Layer 8 of a small transformer language model trained on English Wikipedia (15 layers, counted from 0, width 64).
In attention head 0, each number of a token's query is one row of weights dot the token's vector x. The head spreads its attention over the tokens so far by the softmax of query dot key.

Query weights of the head. A number n stands for (n - 500) times 0.002.
q0: 518,328,557,485,611,529,333,521,467,511,478,368,575,479,518,655,522,459,713,539,703,513,589,248,400,537,558,366,394,616,498,501,455,433,336,516,445,595,525,669,555,386,541,426,497,354,437,419,430,372,591,550,393,673,499,478,808,474,477,481,465,476,587,426
q1: 623,624,644,327,536,508,506,485,499,434,528,644,456,295,653,453,606,546,542,368,380,517,297,503,553,386,564,575,715,585,474,338,580,520,514,587,500,509,538,314,540,557,664,549,476,282,581,559,652,631,148,526,609,519,345,697,591,345,605,560,453,469,612,550
q2: 495,321,566,635,651,437,322,427,453,583,478,359,595,682,341,427,378,490,433,472,752,401,462,348,594,484,471,547,436,524,482,572,633,377,460,510,611,415,313,540,677,500,403,545,349,571,537,450,517,368,596,498,509,680,473,492,717,613,542,422,580,444,406,456
q3: 471,645,585,494,385,295,493,515,526,525,629,711,432,300,546,374,588,477,277,467,358,523,382,777,694,447,534,648,508,585,467,537,534,497,749,591,704,493,566,292,586,636,626,490,307,612,627,456,553,569,452,426,652,461,530,534,318,428,433,506,544,528,539,673
q4: 525,642,549,335,324,672,645,582,628,502,561,601,523,430,679,317,477,567,495,444,268,616,551,703,452,503,625,574,627,564,503,359,487,744,531,432,509,491,545,443,405,471,443,519,693,543,567,624,490,632,496,476,522,340,514,632,313,321,576,518,497,379,553,566
q5: 393,453,271,433,448,610,585,481,479,593,455,260,673,717,315,707,356,473,505,505,548,431,506,336,460,530,466,427,427,376,581,440,617,548,419,420,386,617,520,433,480,398,333,431,475,449,487,542,232,499,561,551,571,561,567,510,629,468,624,421,587,625,320,375
q6: 475,614,623,246,598,415,626,488,628,471,551,615,553,250,745,343,742,460,505,406,352,547,379,665,501,546,386,629,617,574,382,470,461,421,652,623,555,488,531,317,505,445,637,478,469,550,669,337,586,607,474,642,657,473,376,488,668,333,400,438,609,509,363,630
q7: 469,691,253,417,604,536,762,458,493,472,488,387,604,734,350,639,636,553,612,596,504,472,488,442,423,617,521,470,507,441,672,509,530,579,526,447,309,691,558,343,323,403,366,507,529,353,542,479,322,564,482,635,497,310,706,420,500,474,677,484,659,679,500,413
q8: 446,445,665,576,478,617,495,370,490,466,552,563,368,498,507,318,626,464,574,399,479,491,289,435,550,436,381,706,395,413,524,532,528,742,476,698,512,500,448,328,567,484,518,606,321,588,616,422,611,393,293,611,558,729,329,459,705,567,423,551,402,318,522,679
q9: 595,517,406,223,661,544,657,361,634,497,478,440,494,456,537,615,351,541,413,377,492,551,505,447,454,762,556,417,599,480,398,538,412,552,459,353,345,527,541,572,587,553,438,566,404,363,653,464,474,611,280,582,438,442,561,579,549,459,317,474,672,557,378,481
q10: 518,556,263,574,562,710,574,499,544,544,236,361,667,539,336,572,711,474,733,553,702,530,411,387,295,588,532,515,408,496,712,691,328,494,452,464,350,400,353,389,391,389,312,663,518,390,307,737,410,409,687,470,319,499,644,353,404,520,752,465,589,429,514,466
q11: 374,308,572,497,539,424,261,478,434,655,456,500,335,578,354,214,479,625,376,446,511,344,644,592,513,388,577,561,611,400,444,698,505,620,565,548,684,327,300,481,656,530,674,586,412,635,481,555,679,458,534,267,394,655,429,406,567,569,396,452,428,535,653,480
q12: 474,522,380,507,622,491,479,351,421,438,601,338,695,593,527,476,459,543,460,468,351,561,430,536,444,445,618,344,478,358,532,590,592,577,530,488,425,783,516,453,471,599,525,630,625,496,715,643,431,471,523,524,396,503,733,542,470,555,581,626,359,650,303,172
q13: 415,332,387,562,291,398,297,562,248,463,326,506,500,628,348,382,423,412,406,628,432,470,564,370,280,463,292,445,556,273,524,565,467,520,556,341,456,468,464,557,576,451,520,652,585,469,341,416,598,607,538,624,407,554,710,338,555,571,632,578,238,598,475,355
q14: 628,577,457,521,620,745,646,499,666,383,322,704,669,585,507,612,547,697,626,450,447,407,576,270,471,721,366,620,563,615,520,503,287,343,449,367,462,480,492,392,406,394,305,417,453,620,643,491,387,643,364,519,417,176,725,624,559,304,581,418,581,461,507,462
q15: 521,553,284,485,588,550,637,574,577,529,307,569,572,604,347,568,390,536,424,553,519,401,763,571,374,503,562,394,617,579,479,445,399,339,536,414,437,568,446,458,366,440,409,413,534,686,428,496,299,536,429,355,345,232,699,476,304,370,634,429,601,640,573,367
q16: 593,390,578,472,763,510,557,364,697,625,507,474,480,625,425,556,505,425,711,620,474,340,466,312,461,578,436,455,751,606,368,454,727,606,491,468,349,597,738,626,716,559,494,265,608,753,485,524,393,450,388,382,567,367,418,405,690,469,421,532,652,485,464,472
q17: 549,646,552,324,797,542,578,622,544,635,500,529,446,519,490,500,617,543,521,518,650,388,577,526,597,434,484,775,633,597,565,731,452,586,484,758,244,319,354,565,415,457,375,535,472,461,511,578,422,635,497,552,396,402,302,426,769,506,550,447,453,500,551,637
q18: 433,481,456,414,494,605,489,385,603,579,728,541,368,535,643,524,591,234,729,340,307,365,269,497,609,449,515,481,525,619,279,625,527,402,613,676,548,774,454,445,549,686,396,534,353,697,542,702,514,392,310,385,538,337,404,438,654,581,327,570,712,477,597,523
q19: 574,294,20,426,695,587,495,549,594,492,697,339,436,659,526,768,809,681,521,577,438,614,426,474,406,532,628,894,602,556,264,455,673,507,553,469,433,552,519,274,439,547,466,603,645,231,414,560,395,507,292,506,430,521,471,466,481,582,485,594,690,444,490,641
q20: 422,825,295,353,378,508,479,516,504,482,462,410,542,498,112,724,303,390,361,597,331,270,529,415,455,541,548,503,509,325,737,671,456,597,619,540,557,529,267,517,437,449,599,421,261,625,434,325,590,411,386,716,498,539,515,534,539,378,770,501,498,716,350,501
q21: 686,678,618,409,664,631,430,598,576,507,383,490,562,541,634,363,667,578,469,547,428,727,377,542,661,501,556,597,437,488,545,636,493,549,480,606,360,386,465,484,435,635,464,540,836,422,612,576,618,329,571,565,356,521,463,415,465,435,500,618,136,518,399,329
q22: 765,418,556,528,337,211,578,373,445,420,455,732,369,790,405,442,602,546,242,457,661,615,499,464,544,199,477,524,365,583,703,637,407,323,199,579,569,394,704,588,731,351,477,380,354,241,511,285,337,461,529,509,465,510,759,293,426,264,494,345,632,403,613,674
q23: 560,586,544,416,109,327,444,636,336,495,325,289,445,240,511,443,489,584,596,258,494,442,569,533,462,637,478,572,460,657,467,305,487,246,680,312,655,578,602,245,399,517,568,455,401,446,600,413,520,239,555,258,559,315,636,604,453,363,471,559,442,672,650,685
q24: 511,368,415,785,474,594,461,539,517,598,367,337,656,530,243,521,558,761,340,426,450,368,575,560,397,643,464,304,447,548,583,489,291,579,676,630,631,637,327,577,515,262,499,394,234,568,412,468,657,659,468,571,190,588,637,469,587,771,589,400,531,529,409,637
q25: 635,625,435,567,508,574,635,718,505,667,345,628,354,427,386,600,578,632,367,531,628,535,430,363,451,166,670,577,364,150,482,488,367,511,593,651,511,387,495,357,280,507,429,255,700,240,487,609,576,484,676,460,303,593,552,688,366,683,455,370,489,414,796,531
q26: 600,226,460,509,582,511,570,361,531,629,554,777,428,400,458,221,513,623,570,353,280,456,695,550,526,459,456,442,407,404,467,493,391,261,568,317,670,499,374,426,648,388,461,539,419,595,526,768,483,499,445,378,596,620,594,544,361,492,572,549,330,420,249,512
q27: 665,526,610,438,694,728,488,542,373,469,510,606,638,587,326,494,581,289,497,495,600,570,545,328,493,536,733,497,584,685,738,545,411,444,319,324,462,453,411,504,712,484,271,364,440,560,404,518,303,558,481,435,464,453,384,377,588,468,419,749,672,457,644,573
q28: 568,429,456,279,483,539,647,599,429,462,496,579,136,209,453,576,466,682,492,400,518,323,552,725,651,398,616,395,539,410,387,455,599,484,511,440,486,394,530,605,203,369,681,451,382,398,617,678,458,650,371,830,534,386,738,409,463,407,375,524,563,497,409,612
q29: 490,362,599,372,566,628,456,411,604,325,631,538,609,716,415,618,668,564,323,379,461,129,373,596,428,518,314,522,576,523,415,620,624,330,459,661,554,332,508,566,583,596,633,438,266,748,536,474,509,447,599,389,464,417,517,341,683,407,456,753,602,400,484,448
q30: 457,543,697,449,633,627,625,658,432,581,550,542,575,595,541,616,630,440,395,467,465,578,501,508,410,539,839,505,700,593,654,527,346,574,450,580,312,498,714,612,445,663,551,391,620,314,564,380,257,610,371,379,370,470,484,619,518,459,546,451,449,561,574,691
q31: 461,360,630,652,184,832,282,479,562,588,449,513,480,559,453,393,507,402,471,501,560,322,680,641,236,740,889,595,510,358,428,343,422,558,352,179,567,385,429,646,444,569,632,650,529,492,314,340,428,278,567,397,507,406,469,496,208,426,421,633,652,633,561,697

Each question shows a short text with each token's key, already scaled and adjusted for position as the last token sees it. A number n stands for (n - 500) times 0.0044.

Then comes the last token's vector x. A number n stands for (n - 500) times 0.0066.

0 " 2016": 524,520,523,495,523,489,507,612,417,524,537,468,426,388,697,573,515,455,540,482,521,440,574,501,495,498,513,523,502,507,527,543
1 " |": 516,521,488,533,570,544,482,612,409,551,538,349,548,491,736,551,559,312,538,484,491,439,490,554,463,484,493,546,508,471,465,513
2 " September": 512,522,517,467,479,486,495,638,401,596,518,407,576,487,719,571,479,454,486,544,555,521,519,461,508,565,498,518,556,553,548,614
3 " 5": 524,493,536,519,482,509,482,653,444,556,537,495,486,485,675,549,453,518,556,471,553,453,558,528,505,530,496,601,471,498,534,479
4 " |": 466,482,483,495,525,574,463,588,432,525,578,382,540,487,737,545,533,347,542,481,494,463,480,500,485,551,493,564,499,490,498,515
x: 422,494,399,452,487,614,631,411,886,545,539,414,413,520,383,518,481,545,506,489,581,572,597,416,623,630,448,509,429,557,530,529,440,511,527,458,519,495,550,456,481,410,469,462,419,514,409,431,514,429,526,394,373,419,415,605,471,366,616,527,585,506,462,629
Which token does the last token look at most, and with what share of its attention? 0 " 2016", with about 60%

0 " they": 483,512,467,516,527,507,518,547,454,521,498,400,547,507,606,511,501,429,477,509,517,482,531,508,505,462,475,498,467,513,504,502
1 " were": 477,505,463,504,525,512,509,584,457,527,512,388,559,502,623,521,517,422,489,491,532,481,505,484,504,463,485,506,468,506,488,501
2 " settled": 495,495,484,488,518,507,502,579,432,512,511,430,538,498,621,526,459,427,500,492,526,504,515,487,489,498,516,503,480,506,511,518
3 " at": 518,479,484,486,520,556,491,575,439,509,530,420,524,456,629,526,504,438,532,508,502,485,524,500,503,487,481,516,478,492,514,484
4 " Tu": 514,502,495,495,495,517,492,507,438,503,508,483,556,543,540,525,501,452,512,470,514,472,533,516,499,461,520,532,485,488,492,518
x: 426,578,629,492,528,465,501,530,377,583,534,443,474,528,335,490,492,614,480,487,584,580,578,456,565,617,600,375,488,577,553,524,291,428,513,578,548,383,499,687,599,552,568,399,377,534,411,503,452,444,683,498,484,457,891,486,407,457,590,524,508,537,544,487
Which two tokens does the last token look at most, in order? 4 " Tu", 2 " settled"

0 "fan": 522,503,509,509,506,500,490,527,465,496,546,549,497,499,578,547,463,444,502,470,542,464,542,503,548,482,509,533,493,496,498,540
1 "ta": 496,517,502,520,500,506,484,539,460,502,533,525,538,486,585,546,483,422,507,481,519,457,546,550,564,480,502,510,509,514,498,536
2 "stic": 478,509,485,512,506,502,480,537,457,492,527,511,541,502,581,545,480,419,489,469,525,472,531,479,537,488,513,523,521,484,528,546
3 " Antonio": 478,499,482,488,498,493,471,535,457,506,511,523,588,524,573,540,481,420,506,443,528,460,551,514,550,479,516,541,519,523,485,517
4 "\"": 484,484,489,503,527,511,475,537,429,480,496,543,543,470,625,537,496,421,532,449,489,516,503,540,474,486,543,507,501,481,509,530
x: 565,599,478,401,628,448,637,566,722,555,458,456,503,512,604,453,434,458,558,498,503,401,555,372,610,628,459,405,537,484,453,387,581,452,534,453,470,567,531,419,606,558,467,444,535,585,679,498,462,448,481,648,469,249,579,496,549,487,386,636,555,596,509,301
Which token does the last token look at most? 4 "\""

0 "y": 509,522,500,520,507,514,483,567,431,470,558,534,566,523,556,562,485,362,498,470,524,460,581,510,547,461,510,546,469,497,494,536
1 " and": 469,518,479,500,532,453,513,584,338,475,525,344,550,473,693,549,500,367,536,493,484,466,484,532,489,456,477,538,487,494,557,560
2 " Ki": 469,491,489,495,516,535,473,534,425,525,532,497,637,519,593,538,487,354,501,455,537,446,570,493,519,437,527,562,461,494,500,575
3 "ul": 457,482,488,531,518,513,482,601,435,505,533,556,552,456,644,570,528,396,519,439,511,455,581,529,572,479,545,549,478,507,512,558
4 "ong": 501,478,483,533,514,526,468,559,430,468,555,542,502,445,645,583,492,383,506,470,512,459,568,486,543,482,522,548,476,499,517,600
x: 431,455,487,520,505,543,534,555,395,426,509,449,542,443,557,575,465,449,533,480,570,485,435,480,440,502,469,525,481,464,335,571,444,399,504,497,375,513,496,520,493,497,521,453,555,477,512,478,559,607,441,504,504,169,850,505,493,336,508,574,660,508,465,524
Which token does the last token look at most? 1 " and"

0 "iu": 532,518,506,524,506,516,484,531,468,504,546,554,576,499,557,526,469,417,482,445,525,434,556,503,572,459,506,544,466,513,493,550
1 "long": 488,515,527,527,498,502,482,523,458,473,556,561,504,502,539,544,468,435,490,455,536,471,543,481,536,475,523,560,457,503,520,583
2 " (": 442,477,482,483,545,557,496,574,436,481,553,425,493,512,600,536,480,457,482,522,514,466,562,508,476,472,484,579,456,475,497,515
3 "lit": 499,486,511,450,482,536,474,530,449,522,538,468,591,617,478,518,454,396,424,483,546,439,527,522,481,490,482,565,461,473,500,545
4 "eral": 510,493,500,513,484,515,465,537,468,472,535,515,547,569,577,537,427,444,445,463,532,492,535,447,504,521,520,554,497,464,536,560
x: 400,544,366,460,437,497,544,441,485,556,403,437,541,569,497,534,558,402,515,506,491,542,489,386,248,477,383,627,544,476,558,472,541,443,522,399,395,672,548,471,486,482,486,537,501,468,478,549,534,567,482,639,487,507,925,649,420,465,569,557,533,485,552,640
Which two tokens does the last token look at most, in order? 2 " (", 3 "lit"

0 " place": 444,499,479,475,516,516,503,550,481,516,498,436,493,502,569,519,460,429,483,454,547,507,524,538,482,522,490,525,523,497,496,489
1 " of": 460,486,457,494,528,535,493,602,470,503,490,389,590,472,645,528,487,390,506,508,495,496,510,512,498,479,494,496,506,513,502,471
2 " settlement": 484,485,492,495,516,539,488,567,446,502,514,497,572,536,576,522,463,423,489,468,524,495,537,508,498,473,523,532,505,488,492,511
3 " as": 518,475,465,442,535,564,504,600,401,490,514,428,562,507,615,536,489,415,519,508,517,495,507,553,476,445,484,535,445,485,494,516
4 " a": 545,496,497,415,502,568,472,595,441,497,536,379,629,514,616,530,496,391,529,512,526,488,535,472,480,446,487,526,482,502,497,491
x: 379,542,592,632,430,554,509,545,754,422,503,575,565,504,537,382,451,697,483,567,647,552,475,411,406,432,548,498,445,427,655,458,448,441,520,438,494,557,492,556,521,435,555,426,454,481,646,661,364,442,527,480,503,578,776,590,518,265,471,551,321,490,528,452
Which two tokens does the last token look at most, in order? 4 " a", 1 " of"

0 "11": 492,520,524,474,526,534,485,567,459,490,536,538,495,505,585,516,468,437,504,481,498,459,535,434,496,475,520,550,452,447,503,506
1 "2": 491,516,513,516,509,513,486,573,442,474,525,510,526,521,566,517,462,429,514,466,503,472,532,453,480,479,537,544,476,467,517,498
2 ".": 441,523,505,529,523,523,507,549,425,519,543,470,508,470,669,518,503,417,468,475,487,488,530,454,489,495,519,527,450,505,463,547
3 "65": 461,487,505,513,503,544,484,565,446,490,519,489,505,460,668,519,498,445,514,495,469,471,544,441,509,474,504,485,445,490,498,499
4 "4": 470,478,483,500,502,497,480,562,437,486,530,468,518,494,655,530,477,458,517,486,493,482,532,470,496,489,526,512,474,495,526,510
x: 486,592,538,407,481,595,628,524,688,507,540,582,624,509,528,384,432,471,630,519,398,448,564,312,523,609,429,350,510,485,463,372,556,573,406,484,262,517,609,471,576,564,487,560,601,470,529,525,519,623,467,638,509,372,724,542,617,402,556,530,515,529,524,491
Which token does the last token look at most, and with what share of its attention? 2 ".", with about 40%

0 " 79": 519,509,504,496,489,533,483,580,484,497,535,469,497,477,615,540,517,479,515,462,496,447,574,464,529,482,485,550,477,509,517,460
1 ".": 538,542,521,535,518,508,516,547,460,543,546,432,479,447,745,524,525,452,457,475,468,498,537,423,489,504,529,527,469,501,468,551
2 "5": 463,532,485,510,496,497,503,573,428,497,512,452,511,473,691,518,498,464,519,514,458,477,536,474,500,489,524,478,451,513,517,496
3 " (": 484,473,508,518,522,567,493,507,401,486,554,422,458,529,611,544,485,452,455,527,494,477,553,466,461,478,513,570,442,441,492,541
4 "12": 551,490,521,505,473,542,469,588,436,498,521,474,518,526,643,524,462,484,483,504,468,470,566,481,486,486,500,537,455,492,513,482
x: 478,577,632,547,493,482,499,461,734,596,375,566,579,506,396,364,590,474,498,631,464,543,478,418,368,454,448,462,575,368,410,439,474,676,322,453,243,415,564,526,566,414,474,491,695,539,385,547,475,573,557,503,530,377,615,478,402,429,601,566,437,525,510,409
Which token does the last token look at most? 3 " ("

0 " to": 464,531,440,538,574,507,521,636,415,531,496,315,616,425,722,543,499,302,525,493,483,459,515,533,523,441,469,533,412,473,528,496
1 " Jur": 494,498,500,494,478,514,493,530,420,544,503,519,557,548,623,543,460,466,518,444,575,455,545,480,537,497,507,502,517,520,468,548
2 "e": 478,496,511,504,495,519,473,544,431,478,530,549,555,536,603,560,467,397,476,415,535,476,585,510,538,486,510,566,485,501,492,556
3 " (": 516,458,492,464,534,594,486,596,405,466,563,406,494,528,625,550,463,444,474,525,499,469,580,515,454,472,480,597,455,456,496,534
4 "or": 595,499,517,441,498,541,470,589,434,502,550,392,564,472,690,570,462,381,458,522,523,504,604,536,535,506,490,514,418,486,513,527
x: 380,406,524,621,472,404,521,368,701,551,301,567,460,525,525,474,498,452,504,608,460,661,638,680,317,493,558,510,464,438,508,483,433,564,409,505,372,670,548,536,297,563,617,519,376,535,533,368,557,521,551,578,602,407,622,470,455,480,632,592,424,513,480,503
Which token does the last token look at most? 0 " to"

0 "C": 529,517,527,506,504,504,464,520,408,475,540,529,539,545,549,525,496,402,499,454,508,484,559,460,527,496,524,503,514,496,504,517
1 "ass": 484,509,516,483,493,497,473,504,408,490,534,486,499,519,573,556,450,443,499,467,509,472,561,450,506,487,503,550,526,487,496,545
2 "ano": 446,489,480,508,498,506,467,497,474,492,542,548,537,546,425,538,476,412,514,499,564,438,570,504,546,469,506,542,507,482,478,526
3 " began": 500,490,480,445,528,501,489,626,397,542,535,354,592,417,704,549,481,353,524,524,548,507,507,481,441,484,510,496,480,522,500,564
4 " his": 554,496,491,370,501,562,477,639,415,531,529,291,651,439,728,546,566,409,496,551,511,502,552,513,476,435,479,523,474,527,520,490
x: 445,433,482,605,431,514,575,425,757,349,502,470,484,417,498,256,520,511,640,558,497,520,641,319,540,477,449,402,496,589,563,589,461,450,535,464,471,581,513,553,454,443,405,601,387,383,813,576,509,556,551,395,375,557,697,352,434,550,530,470,399,464,525,391
Which token does the last token look at most, and with what share of its attention? 4 " his", with about 70%

0 "7": 548,512,525,500,498,510,481,568,437,480,539,514,527,529,603,526,471,436,507,453,500,466,539,440,496,481,540,551,464,466,532,487
1 ")": 500,525,484,539,536,495,498,580,377,489,522,467,529,453,660,535,520,378,549,479,490,504,505,525,469,479,551,500,477,483,480,522
2 " |": 468,520,477,533,546,532,484,577,425,538,529,385,525,457,713,538,552,377,543,480,481,465,502,520,480,489,510,502,511,485,467,488
3 " 15": 499,499,509,489,485,518,492,614,452,549,518,440,506,447,688,536,505,531,558,500,495,481,564,522,481,483,492,548,474,517,492,456
4 "2": 468,492,491,492,495,475,481,594,443,554,519,450,521,462,705,553,501,509,545,479,503,480,551,515,509,488,543,533,484,492,508,461
x: 483,505,621,400,515,559,605,560,667,464,428,535,554,531,280,470,453,555,566,535,456,652,677,328,541,601,458,209,498,532,488,345,559,658,398,482,312,463,509,555,447,567,445,497,599,519,434,614,385,523,510,581,453,301,501,510,581,467,638,500,482,530,502,469
Which token does the last token look at most, and with what share of its attention? 2 " |", with about 50%

0 " |": 546,505,500,538,557,490,509,589,456,564,526,373,531,455,723,530,536,372,528,507,462,472,538,564,495,525,492,506,509,485,478,491
1 " 1": 485,500,484,489,489,521,517,637,488,570,527,400,525,470,704,527,494,512,557,482,540,463,576,547,518,501,478,544,489,524,498,430
2 ":": 491,486,514,488,511,591,465,521,465,543,537,414,568,518,698,516,497,406,429,420,457,493,479,442,505,535,451,544,502,422,518,511
3 "17": 521,483,514,464,482,575,480,630,438,511,514,506,528,496,677,511,490,488,528,489,476,472,530,473,503,511,480,541,444,481,506,443
4 ":": 518,487,489,522,481,589,472,502,461,514,556,436,502,477,710,540,515,462,455,414,465,482,475,395,497,510,472,585,470,431,510,499
x: 508,526,492,415,467,518,584,405,760,535,597,455,557,329,374,518,478,438,392,331,482,605,533,460,491,676,554,663,476,403,492,517,462,578,385,400,469,473,537,415,414,400,460,520,506,527,606,503,373,496,414,466,531,494,457,577,338,485,832,592,534,454,566,390
Which token does the last token look at most? 0 " |"

0 " is": 465,525,479,525,560,497,534,635,425,538,520,345,528,471,695,525,545,376,537,509,550,467,479,452,505,472,482,513,418,450,490,537
1 " now": 461,493,486,499,547,494,532,625,407,517,525,368,512,468,663,531,514,403,567,497,559,475,489,486,483,487,514,522,407,483,527,529
2 " regular": 504,504,473,510,522,506,500,611,451,488,546,445,586,476,647,538,472,404,529,472,536,520,503,457,502,534,553,554,492,481,537,546
3 "ly": 513,511,505,503,514,465,496,575,434,496,532,408,511,460,655,563,485,396,553,480,568,507,500,492,509,506,541,502,446,515,533,540
4 " used": 510,505,508,467,520,522,474,608,439,480,525,435,577,484,657,550,452,382,518,451,540,504,525,491,467,503,541,545,467,482,532,520
x: 510,419,323,524,464,495,543,470,754,506,481,318,623,479,450,560,469,445,470,562,506,466,477,269,442,496,514,462,540,479,620,400,531,471,535,468,511,519,485,619,449,582,495,468,499,586,555,501,394,452,448,605,579,412,761,516,667,405,579,350,626,588,486,377
Which token does the last token look at most? 0 " is"

0 "/": 534,520,499,494,542,520,496,550,429,483,543,450,525,559,572,516,471,472,437,490,466,490,483,442,495,488,519,579,458,466,529,513
1 "it": 478,501,532,471,506,509,481,480,457,462,528,558,518,548,455,487,452,412,444,458,547,483,526,500,485,517,511,528,439,477,527,534
2 "/": 450,501,515,491,522,557,476,522,444,455,547,507,519,582,519,516,466,447,453,487,487,485,500,449,484,472,512,570,463,470,515,527
3 ";": 440,492,492,487,526,561,495,590,418,454,527,397,531,506,623,517,514,394,493,488,466,494,493,473,484,513,517,484,489,482,508,514
4 " born": 524,494,509,470,500,553,478,600,423,532,532,464,543,526,612,505,475,437,446,513,568,517,522,476,480,511,472,510,435,503,520,555
x: 474,409,256,544,477,411,504,476,401,583,431,413,520,617,543,502,543,705,531,565,548,474,605,511,371,638,448,514,462,637,469,435,493,516,432,395,537,612,529,418,611,396,271,534,604,447,767,345,342,649,530,535,531,410,531,385,557,451,511,297,485,338,418,493
Which token does the last token look at most? 3 ";"

0 " |": 546,505,500,539,557,490,509,590,455,565,526,371,531,455,726,530,537,370,529,507,462,471,538,565,495,526,492,506,509,485,478,491
1 " 1": 485,500,484,488,489,521,517,639,488,571,527,398,525,469,707,528,493,512,558,482,540,463,578,548,518,501,478,544,489,524,498,429
2 ":": 491,486,515,488,511,593,465,522,464,544,538,413,569,518,701,516,497,404,428,419,456,493,478,441,505,536,451,545,502,421,518,511
3 "10": 517,487,518,469,486,564,477,637,446,518,513,475,524,451,701,527,508,472,533,508,482,476,537,457,504,515,487,550,451,478,517,437
4 ":": 529,489,497,522,478,590,461,493,470,513,550,453,541,492,699,536,514,435,450,416,457,488,476,383,502,510,473,579,475,427,516,497
x: 489,533,478,441,488,512,570,388,747,505,602,462,501,353,376,548,493,443,409,298,474,600,532,448,486,644,578,692,505,344,489,520,429,572,409,393,445,497,550,410,489,362,481,480,518,530,613,543,357,478,392,443,542,477,491,538,346,492,834,619,545,446,569,398
Which two tokens does the last token look at most, in order? 0 " |", 1 " 1"

0 "Source": 487,511,497,502,538,525,490,579,419,503,517,449,553,507,694,530,460,360,476,488,512,493,553,514,501,494,545,483,527,471,477,509
1 ":": 467,509,480,537,572,563,504,591,385,515,508,333,540,452,792,536,517,385,511,518,461,478,504,479,460,485,509,452,510,456,489,510
2 " Arch": 484,504,514,506,506,555,491,546,362,521,521,503,522,517,636,550,486,440,483,469,516,456,545,480,513,525,502,515,537,497,462,541
3 "ives": 513,491,498,479,499,523,476,564,426,492,532,413,538,549,672,568,470,378,486,461,520,493,567,528,512,477,510,495,500,490,491,511
4 " of": 581,504,498,424,492,564,454,631,445,529,519,367,592,482,705,544,496,420,513,525,462,455,544,509,499,498,457,535,515,478,525,461
x: 401,548,513,341,465,584,425,412,859,504,509,532,463,590,422,590,506,567,495,670,417,465,599,589,371,424,532,511,439,358,476,552,508,541,491,431,512,569,438,467,383,485,516,441,495,489,499,624,567,518,531,568,525,389,661,375,411,367,419,470,545,526,499,396
Which token does the last token look at most? 1 ":"

0 "i": 512,517,525,511,499,494,481,574,461,474,568,590,589,478,551,536,463,395,510,462,544,451,595,518,548,448,507,569,451,526,485,532
1 "=": 335,495,474,575,539,537,502,665,472,541,542,450,545,486,805,519,487,449,516,523,488,472,531,496,496,447,517,515,473,483,430,537
2 "=": 431,441,447,545,525,546,494,671,469,557,535,419,538,477,828,523,495,465,527,519,485,474,531,512,500,460,521,498,479,487,426,521
3 "=": 573,445,441,494,514,551,478,665,453,556,536,415,535,475,836,530,494,469,528,519,480,480,528,511,499,466,528,492,485,484,426,520
4 "\n": 610,489,453,495,537,571,481,633,445,509,562,466,489,315,840,572,551,502,564,515,470,504,539,484,510,512,557,560,431,479,496,538
x: 623,342,383,529,597,485,544,453,810,442,396,627,512,456,422,491,429,555,579,549,483,405,586,520,687,676,506,613,526,507,438,490,580,485,488,427,541,453,523,593,325,568,493,499,577,566,571,510,511,541,568,553,513,517,709,368,516,468,613,736,488,484,570,518
Which token does the last token look at most? 3 "="

0 "12": 495,520,518,478,523,533,486,565,455,485,536,541,496,500,582,523,467,450,496,475,500,460,538,431,509,492,515,559,459,457,512,493
1 "0": 486,516,509,506,512,523,485,577,440,486,529,509,535,506,582,526,470,430,508,460,501,456,533,461,500,484,522,547,475,472,515,483
2 ".": 442,523,504,527,523,526,509,551,424,519,543,469,505,470,670,520,503,421,466,474,489,489,529,456,494,496,516,529,449,504,462,543
3 "72": 458,484,506,526,499,553,484,560,455,491,518,505,496,480,664,514,500,439,505,490,469,463,537,444,525,482,503,479,441,476,500,502
4 "1": 485,482,490,496,498,507,476,579,434,491,531,454,529,491,665,535,480,449,512,479,501,477,543,472,499,483,521,516,479,495,511,492
x: 481,564,537,426,484,623,641,534,715,503,532,597,622,543,538,403,404,446,584,541,390,474,560,300,497,545,398,364,520,517,459,384,526,557,421,513,250,496,570,485,525,557,469,515,613,505,521,547,438,564,454,649,509,380,729,543,601,432,576,521,521,539,504,478
Which two tokens does the last token look at most, in order? 4 "1", 2 "."

0 "\n": 477,528,511,530,543,493,515,574,457,552,519,439,502,391,731,530,525,457,519,494,496,479,557,500,525,502,522,539,479,484,493,512
1 "|": 495,509,482,521,551,507,498,569,417,552,510,386,540,426,738,546,535,379,514,500,482,484,534,518,502,478,534,507,509,490,477,506
2 " 2011": 490,510,497,496,512,510,501,590,456,555,519,454,476,393,728,556,513,501,530,506,509,469,530,495,515,517,522,494,509,486,521,504
3 " |": 479,491,474,473,538,558,485,593,413,531,529,366,526,460,715,543,551,409,529,492,487,470,497,521,486,486,507,499,505,489,475,494
4 " April": 472,498,507,507,503,496,487,585,403,536,524,445,506,427,685,577,512,468,516,499,538,514,504,473,505,530,517,513,513,518,510,575
x: 397,391,346,515,504,353,513,478,542,517,409,254,477,578,341,654,544,563,524,348,614,392,632,268,585,449,379,373,409,516,466,445,428,430,522,455,436,487,511,527,471,465,516,584,523,454,397,487,360,657,469,494,378,308,606,511,430,484,519,478,434,437,462,479
Which token does the last token look at most, and with what share of its attention? 3 " |", with about 70%

0 " |": 539,504,500,533,549,491,508,577,462,555,522,390,527,461,693,526,531,389,524,506,467,475,533,555,496,522,493,505,508,487,481,492
1 " March": 540,501,515,474,488,487,516,565,452,543,524,471,500,465,673,565,469,468,494,511,533,515,513,460,521,554,515,503,517,525,536,613
2 " 27": 494,492,523,489,486,517,493,601,484,544,533,509,478,448,645,532,465,530,541,493,522,467,551,483,503,533,489,565,479,507,528,489
3 " |": 460,503,486,499,528,546,481,574,459,515,552,394,521,494,670,538,521,373,520,477,508,463,507,512,493,521,491,544,501,495,494,511
4 " 6": 479,499,511,501,488,488,481,602,454,550,535,465,498,467,676,539,475,517,558,501,520,475,539,522,514,529,497,552,487,506,512,475
x: 423,511,559,495,589,534,608,392,584,494,393,452,511,595,294,484,479,565,552,561,554,586,608,231,564,545,449,208,539,603,509,455,544,664,372,426,354,515,514,585,374,441,396,451,793,511,374,531,483,529,486,508,553,402,515,591,482,423,591,531,492,558,513,512
Which token does the last token look at most? 3 " |"